Layer 3 of a small transformer language model trained on English Wikipedia (8 layers, counted from 0, width 128). Numbers have three digits each and are written without spaces.
A neuron adds its activation times its output weights to the MLP's output. To switch it off is to set its activation to zero at one token and run the rest of the model.

Output weights of the MLP neurons that the questions are about. A number n stands for (n - 500) times 0.0007.
n10: 427484454564480415460527331500542517456509601432461485558479596502562650558407495533573461392430512522580474441461585491592492502512403489478543500485531471549502567433431518523589293445443526516498414484536410580452460444486515513496648486582559550400616585506519537568412548489517451541498472532517500502479463521581488392511484568434481451564411483589549561560481484419555604454447
n36: 460530438655398500412574610549614506508510520542473470455504433573563383510471486462481386472550593600440480627515434471601625570536412657517447428468504452377539413438551420491480481650409517548408451427548473605481475473488507457504614434420537494472612511511549458545521515445417456605408430562530450511622455428546472558510562521498471442410579595431687494576504428476550464427523
n111: 605422413367340528513457425392559604403450390469311323500592600419533594451479434333322315537807647528376609598477438478277612544339562516611495488670497375456376604523543522688428576578434581620443500551509482497514450398524576462326680497624588348434694587679437566531580547484440640476462311257710602511390530293488550401497444556537559446522572603601555528435640444384585531500599
n135: 443669560562417600381605404485361570340595617702604547413544692422425432562467380442552521456531510518541495555595527486462511476522400483468472536448474330465559553536547427714444457529383506516526453612614472393466488602566600466432558331359529458500465486608487558471394498379553401565415490521506419576599554651595280532374706556493291452565374632403577555511458534301518663506505
n197: 616461548495539459464457552591404405468500504518505594346462584608550421491439486500552407576498538487533531475571348484507529541537534586500356469479603438404502564560462484517565500413609634495537558561377482531443452568401473502472515407490535502596547515460487328429463459519433493550502526458471415612535511548459473548406570397537406493523470485419481584438445514511381486583717
n220: 529681558599468497476526413506327482465440582385503823383409397385301536641513517526419463554605665609487547481481396488370260483438471443624456508443453581462647349388582570540476287619583476463447321458575458414519449364655586505806349623520525515355576636467561583471544465512512753607512397439382431500450483397526454454419405542558560461497456489362428534394560661444648503623550
n233: 562660242428485504512719627444484602650321357626341551496507522607574718463521732564481362163420472347473289459458385485534488425472735547440395453560436601515306425564489515645510456447539591327435351571507438316448411622389577538404639384390488444503602496778385406821251542648697594496542266323524454734568460547470512318372429555646497654467500395512601689761296515399580607313540
n246: 581451637453512616412488693475399553541555520575578494350346416503603337642581320500639444605463570555466534614535545749373384567378523418402556506546529454445550532371432462497361592482458433448500405653642613377513779542458500452714627452434361540584632537618433387655431380464495538415352478365534500451537385546451448353572488567674469570471515511397482419533533364414366471686457
n258: 451472371492318555585546590492552575493405531448528284460465472562592441469441549254518407579598220543443421450646516525511511556645461666586627490447685482323550315392338511659360632610439567573378352451757675507299416331527659467500435497352024391741420297397452490422376483596662296614485459627504600503382585582748553493325426548683465571451653570575382388504578591513608587594489
n260: 460513640699692496644428448544748440658595333477394466380442334500268482612463677669694471522601394373597409318429519397670452749438497391433466469518405480438327477571666350433588546454469488452365593624245411544650494494434394542343614500504539663543556706309535402589572460401495425643571657618607456564553696545347413490588454514563606459594444297558548458606240471558408455538506
n279: 502564477702811477382595697465479444594633520408529457535440236607518396440594488513247624480376326477531562588432447473639479517495448706446423489587584390529524541429398568509441490512305544609393531538532579677382474478520581454426557314441648438469599413528475476368547320515454551450485589355543487575329732472627719569428442470529422617394441604600521509545518457487386440599522
n293: 524457314676557539427481523552699555524562640543636534551349441630413488513446727527632526429272470536437580462495508552539437605471495545520576432510437427538519552437468420398485573459368436449600296479465455484535555539557631437304503586479494666690589477445464377394564449393450521572456635599517466640498513497596440497486357469549515417209533373311494454548503406553560593486552
n384: 510349564507548577437415649608390311570560677456440507524475493529569347454624468546559491522642421353366633624461570510519510494482503441636510634530591260529265376331543603422558463519645444341582357432418451531544628606503506435444545472335521450531620520399451565730482497421582483560478448270443629350443473370509446421951519533457537533506589444328451359774702465280530516473476
n424: 591356433436534399544604486522413506295387458641490443521472696573577557500519480402200643611545521472497396364591496581645476472369636598513466541279531548603483457523519382601490546463410478559525527453619464448409625530432623471547568412497512485505529455668382486560662399556578522226483426480455500685485579434365316413386517488645370446492652431598583610533390435384585615482456
n464: 530496487423450551505543516418585507439502572388425578478600505466455505411449631463466517475409534493473500535449568487496470444512433430526573536418551619443405338569534535346400503616527488444408468408591475590562423531471496508531348565401509541679568505500452432557537510475578431451620548527358478331415418507586581586581660552502471363519491486517557595570443414568533622572474
n493: 698468287383314252622532410457355439585281274339524694583664598385773456327488699619302500396500539531529386562443503554504347581552493478709605681334395663432594628676369561348412521618371603462427645693599559555415478326442538510433399634436504605578363269694316584475497530577586550443479384488489772522513401548359372306555535541590560520535232503626474507615678479503479532394500

Each question names a token from some text and the token that comes next. It shows the activations a of the neurons there, in the order above. A number n stands for (n - 500) times 0.0051.

Then comes g, the gradient of the next token's log-probability with respect to the MLP's output, scaled to length 1. A neuron's effect is roughly proportional to its activation times (output weights . g). A number n stands for (n - 500) times 0.00076.

" |", then " MF"
a: 476482471519817467476499472497482468674484536486
g: 370484473475494515376579973275663464557440507512317455453418525277445253420485439507455597472439562329600465568398655562631595572423439499558737532577473306596516609395528518416447460459651216470561463457504557375467622507506420458457224627533575510528464514565484842501427583436421623578691501478404692588412498631527369396496638400471458697381484596617439530450513459631679497622089
Which neuron, switched off, lowers the next token's probability most? n384

" |", then " Re"
a: 474508479624843467481499479496488467583495487473
g: 174719572411633486419618488576368434459462688546410708565391594361348596371715635456392553481408360606284418528798723522468523427362339550469452498552501476628361523459591552591392470374460459349587302418620550252631498352403409397596548628310474473524597667650534546490472579465728435462641656194542505532441581421641525626506631503322206420508396574429547509685468600621612484506468
Which neuron, switched off, lowers the next token's probability most? n135

"|", then " 15"
a: 467567476469750468471498475499480470473472602483
g: 558556609581392524488484457366559409430476532480602560503526545456448526497664435611647327300412561516609477644220422626441670546646387443443626435412744498539355347463389280460460477577522610578670461559465572633641573391593605143740492576425362666705490132431417492437429528756397460745567583490335464302507606625552454444387596650687314514439360498450455609432240586509484574489427
Which two neurons, each switched off alone, lower its probability most, in order? n464, n197

"al", then " asp"
a: 467683495467825479495467488496467492467484481496
g: 599594565584337610605579437503555426574583552475483454319575457494539395562542423626629355462534493420358564487464514339685448452759648571681681419487503436306626355475498377650456432499705632546482398520759519455509392486594460602318673499512486485461546501581426610413290688550470473406653285510410262391619457520800566436457811638492398475162306277352580550368538410440574607235463
Which neuron, switched off, lowers the next token's probability most? n36

" Free", then " Trans"
a: 638714470469840482468493500500497474474468490498
g: 423524579659355631455465139459551406539530529485630600568554542655532541552424777390669598434538495540183627409584325618507522261452608607448439490433357434626455494444684610463534469469412449523390548600542407497582561753409405609654674415590653501526757468478439523232481609583403466428529431461452439556711551709609490419500530356547261448479616383376454263676410431520243213475577
Which two neurons, each switched off alone, lower its probability most, in order? n197, n36

"ko", then " |"
a: 479597485643973484497468500495476487477494471498
g: 488461830457705229554508402516643336616522678638375368451570302595412285444680543425686602412573580299612520413428601529382532629483794391271378479690485616668520635464462600457499645446651417437477501651338366408504588601552529384416565512462292566711444463398355327362642474548483525422510670570475407613505606311325453592416409460654569264637524484609372544544419565496456293535526
Which neuron, switched off, raises the next token's probability most? n135

".", then "."
a: 467468489489767496487488469746490481506472471473
g: 623675460446638469267656831557614450291447485593618485308299530548424481569347467540420772517524623625314556573590433426410461569794475370551209719516605451562518505576372485544634273511391707547427455572628459522560425624639548478466427700250418622553550512525346405418743474498462325585374568341438524568481472607463537482519447302307581364278391417481615606519459550475516616320515
Which neuron, switched off, raises the next token's probability most? n260

" and", then " cor"
a: 484533489473701468498467639472473559478469497481
g: 495467349299512488396452577550403570226388414663552787441439447622437385274718681548440460501543541544561616489648823499383275408340603295761283584487496636679606646538339467397518481504482617449466545498573426581470471709489502518557297381364652578366435656410537487628532294543740447434640694530456438604422387506563381399375548454322695581351508543485653408368566528427624468433537
Which neuron, switched off, raises the next token's probability most? n258

" Ot", then "to"
a: 472483518492866475467499497498467473487468480495
g: 638556514407561533511393388506366408398700480542495399388520654634291533549588381412423758318365475586328558529569537402466512433457386596414407442429768529529418515267483461456404437728479561741433623475457545394381439468428363382677778527490421558566662482492373657482459639651237427520393648659437331391311773295609649521567382520578517557542546465639528167609535474497644494618712
Which neuron, switched off, lowers the next token's probability most? n233

" |", then "  "
a: 470483469586865468493494469474469477476488473469
g: 601578478547748525414560681334328374476544549481359624744616646275492351450703548670330377468426459615659637443318534607533403386569554372514613556484400495496465479474484563426251392290487497468552432410558396282490631524294658347629433352604791586497516567535605612520538489578578599579572317388589558528650300415478398676330561392597597651782550630458474455491502397463218379342463
Which neuron, switched off, lowers the next token's probability most? n258

" Cha", then "ir"
a: 470569467481863547500467488499538529472562480500
g: 564368647489414511582557425379645730402583378467539585474467612439465495515431446372408544535618338305458649443460507688539562548217635588551485449571406664574485383351279660437471609513624583480520438455645601350694458341332646570521543273622624271476605309781463544460588343598506480510485594420198548750510586685219408712615656511329432570469620287511345479592441477413483504542450
Which neuron, switched off, lowers the next token's probability most? n424

"c", then " X"
a: 470473500600854473495491492495494467478497471491
g: 187540460429391700489565391487479463491682527441531567448517531217443433435369525695488326407398387382431482579312724562501610435472416499539520242488439338561413603591465485714459659610397449647513719353371400554555644363556407625493510507590665605458543476544521617604507584457624656383646499565568531675550658692580368527481450395549249277513460640412545703274559390287640754401294
Which neuron, switched off, lowers the next token's probability most? n135

"ko", then "p"
a: 478604491599971479498475499494475499475496476498
g: 576656438516379584597704640491565504558377759207619552671450376508339487543476307717482355513656561401483542523524444449540606532566411526586624538498379402357483342580421570471492368350335691451483398556577546548451390329431421621467724376375626462365513624455412724646382610271458469429597325214672635471455457428470876548320553565477624576214524575464574596408506451517488582657390
Which neuron, switched off, lowers the next token's probability most? n36

"so", then "ver"
a: 472545482479871492500517483492624526473467477500
g: 418705673586380485532504486622562658549512539405526575593615554483409625458363500818447222678580450403518270726439576449689507464388398477508528616427261280619560426530324494439454487803637435451566548687404506474449271496523261611389475484466575694716539531403438232358487507511648575669540378489435474612574556250270548478561358397483454498565414450348409408717421576606579576446542
Which neuron, switched off, raises the next token's probability most? n279

" and", then " driving"
a: 467500474467745467492482622479467647467467477471
g: 530456827588428425602452416509516172403561671309599675397577467658369493506388319383424615665485579502522321494428417416512596424736309514395377465557537440636434347578615365436353388491607536374400324530230487468288583490723461545516611312496539586508501475462515473620415576501414598527454689398513661357574594543330592535459527642340379643709698643515469359712525504592397501780608
Which neuron, switched off, raises the next token's probability most? n293

" Ti", then "ber"
a: 497494518480872482500470494495607555470485479500
g: 541434458220508437409591594507536306285559586568473553524504374366204475239476497701738375389625468538563564702508346418553471591547492658494463445771398635565490594410549344432533485448535569526580358496758680666462544425688455455666566550406526562430560444688494480407575281719517543403467403309505475475325308347325576532440636650477433329526573601682648642615493482418623291297558
Which neuron, switched off, lowers the next token's probability most? n279

" Sel", then "f"
a: 474582595483810467488478498493471484483574467500
g: 604617452530401431368795253441442497684454701464624482609384734459480617590317567610385261534508624468488371490499562549415502504590436712397385527463526145650517408473691641402428651600388550645558486523683424396387486397471497463413581568499486450655558468529554639247350448483442552515202503222641539604298627444477544415607515373554608598629408675494238514413500559427452411683624
Which neuron, switched off, lowers the next token's probability most? n111

"nic", then "al"
a: 473585495476926499492468495493467476486484468500
g: 437502542480474620519486589472546467564322432444585431758702278466356404222548636370452352320511535585486531396454586418482479376542407385494441452707523458562460521574447471452464536634233477283478367796273508551736547404763571729485577600544584393572452560549474388251398530734508424550373472470432479464680607472690630599416443430480454549339761679504228534419750462595537477552590
Which neuron, switched off, raises the next token's probability most? n197

":", then "\n"
a: 483474494467791500488473578554572565467478506467
g: 628671264626662436340437709675408370349490515463625519485440444614757537646449377432666553294423466408384510638320468608309396337502612339433606495488650629442606330613580444536538667372543652661476558500701446573455406562397524477545470508393647714432517852487595434445198401378369361733336500461504508456647478516591462476486443367527490439444446681453587430659491329566367442332650
Which neuron, switched off, lowers the next token's probability most? n197

" Heb", then "aj"
a: 537483470680867473467467500500467476480479484499
g: 377450306710594565695489560631670396668345561482367293291562378525534508588485541420463697352586464551511488650612324647481533516503548520428765628482243639505263596527541439539432433535513598575576391506480452465646757197504500444461374347501504434426447455490506543515682482391648427758625500453405355311647329579678494565431470342605410481440500435488375716625289439417697617267582
Which neuron, switched off, raises the next token's probability most? n197

".", then " After"
a: 476467491486730494498487467940468636488473477490
g: 626347509535612468632438487426523481433540535413355726268465521297343525609370613645667335488491677570355436643474573581403441776516407551381289535409504546399555542709674299404532397531476391455522638486414592652440616602394403634496362622582465582712311566605474518520424565575613387531294743683230594523614493398246370521431464606456376482432559503251511237644479524539564602472706
Which neuron, switched off, lowers the next token's probability most? n260

"sha", then "mel"
a: 494649497473843494500611491498591584467497469500
g: 417459501234781588444627703410546608264386394510497432411564343556495421401707260701501355498444535309595611590629707409620399642385469612476551404756476216675696538446395617448569476445625391480394348521532542585385566451650421422677414638444558392522552476553599425492443333473332435533692424393525459535560460572403399452460409680347678554544553537519574555555548455484766488519142
Which neuron, switched off, lowers the next token's probability most? n246

" three", then " partic"
a: 469518477488860472469474469471487519471468561493
g: 386485685575506470500743515629706536487519479501352539473575529462604473508514676547301564468413408524449284494635686687554469311546615403447430449369878516625449434494566425468589447391687290483501467462532451395452664359569447586553299417448623502459558567416275418455694306432317600640410489759587513495431225454320569478559635626547349280332634780538563340445660443343589436533555
Which neuron, switched off, raises the next token's probability most? n197

" Ele", then "zi"
a: 588482628500818469476499491500505491489513470499
g: 365615546642501552504551532567690636451842530744273649472527602522415614648387648360560494340381571584496338585571341480647480622424459654489613612438449472502408421449485729523333292647629329507428426604441447490345597405475419448478532738450443690629580292184594497532456563472444520427249417230484355484518528654325490373497564447347368662511564346651496546457426403543643454708477
Which neuron, switched off, raises the next token's probability most? n111

"=", then " Tech"
a: 479467467532792467470490481604493654566470469494
g: 769418333486466344438286423380605719509499350532631351419416547613530361556425491727415528525366490578510536441509535523462624414324599612576442590641465566543473584399310556437609656533335661404362580494524462546350451501419656861623473448207574476533503695490451543443642653581636510461805380553632528582307281412528321254586504309311378529423553494482708395690531485454516445487590
Which neuron, switched off, lowers the next token's probability most? n293

" By", then "lis"
a: 474523473676817591490500499499468470467467475496
g: 452570410411720463491326561458696483357664577539482586382549460481576481626391555394473443501349407614505623653591347592522578675499686431457517507448781452432562443490392709511832272555545581483487343328725525363389336445428454480582474614339531489536523421409622606381485643492701519580742315319464421432606168533560564568444554513376660640566294366484505231490389528373595491655305
Which neuron, switched off, lowers the next token's probability most? n220

"reg", then "ular"
a: 467468498483854500500654474486682575485498475500
g: 687360607474519622590457466310500517556372418643731462269297532500223535678624360614616474512485546527480647477541390529444451464506600668364424450500559552262475399439507605621633430463328647576500374354349516509389261458412654495890452449455241640608690529473554671430404311517663471423304398499598412553611544521487569313592512791359460616478524494541668430369613606510420606557388
Which neuron, switched off, lowers the next token's probability most? n246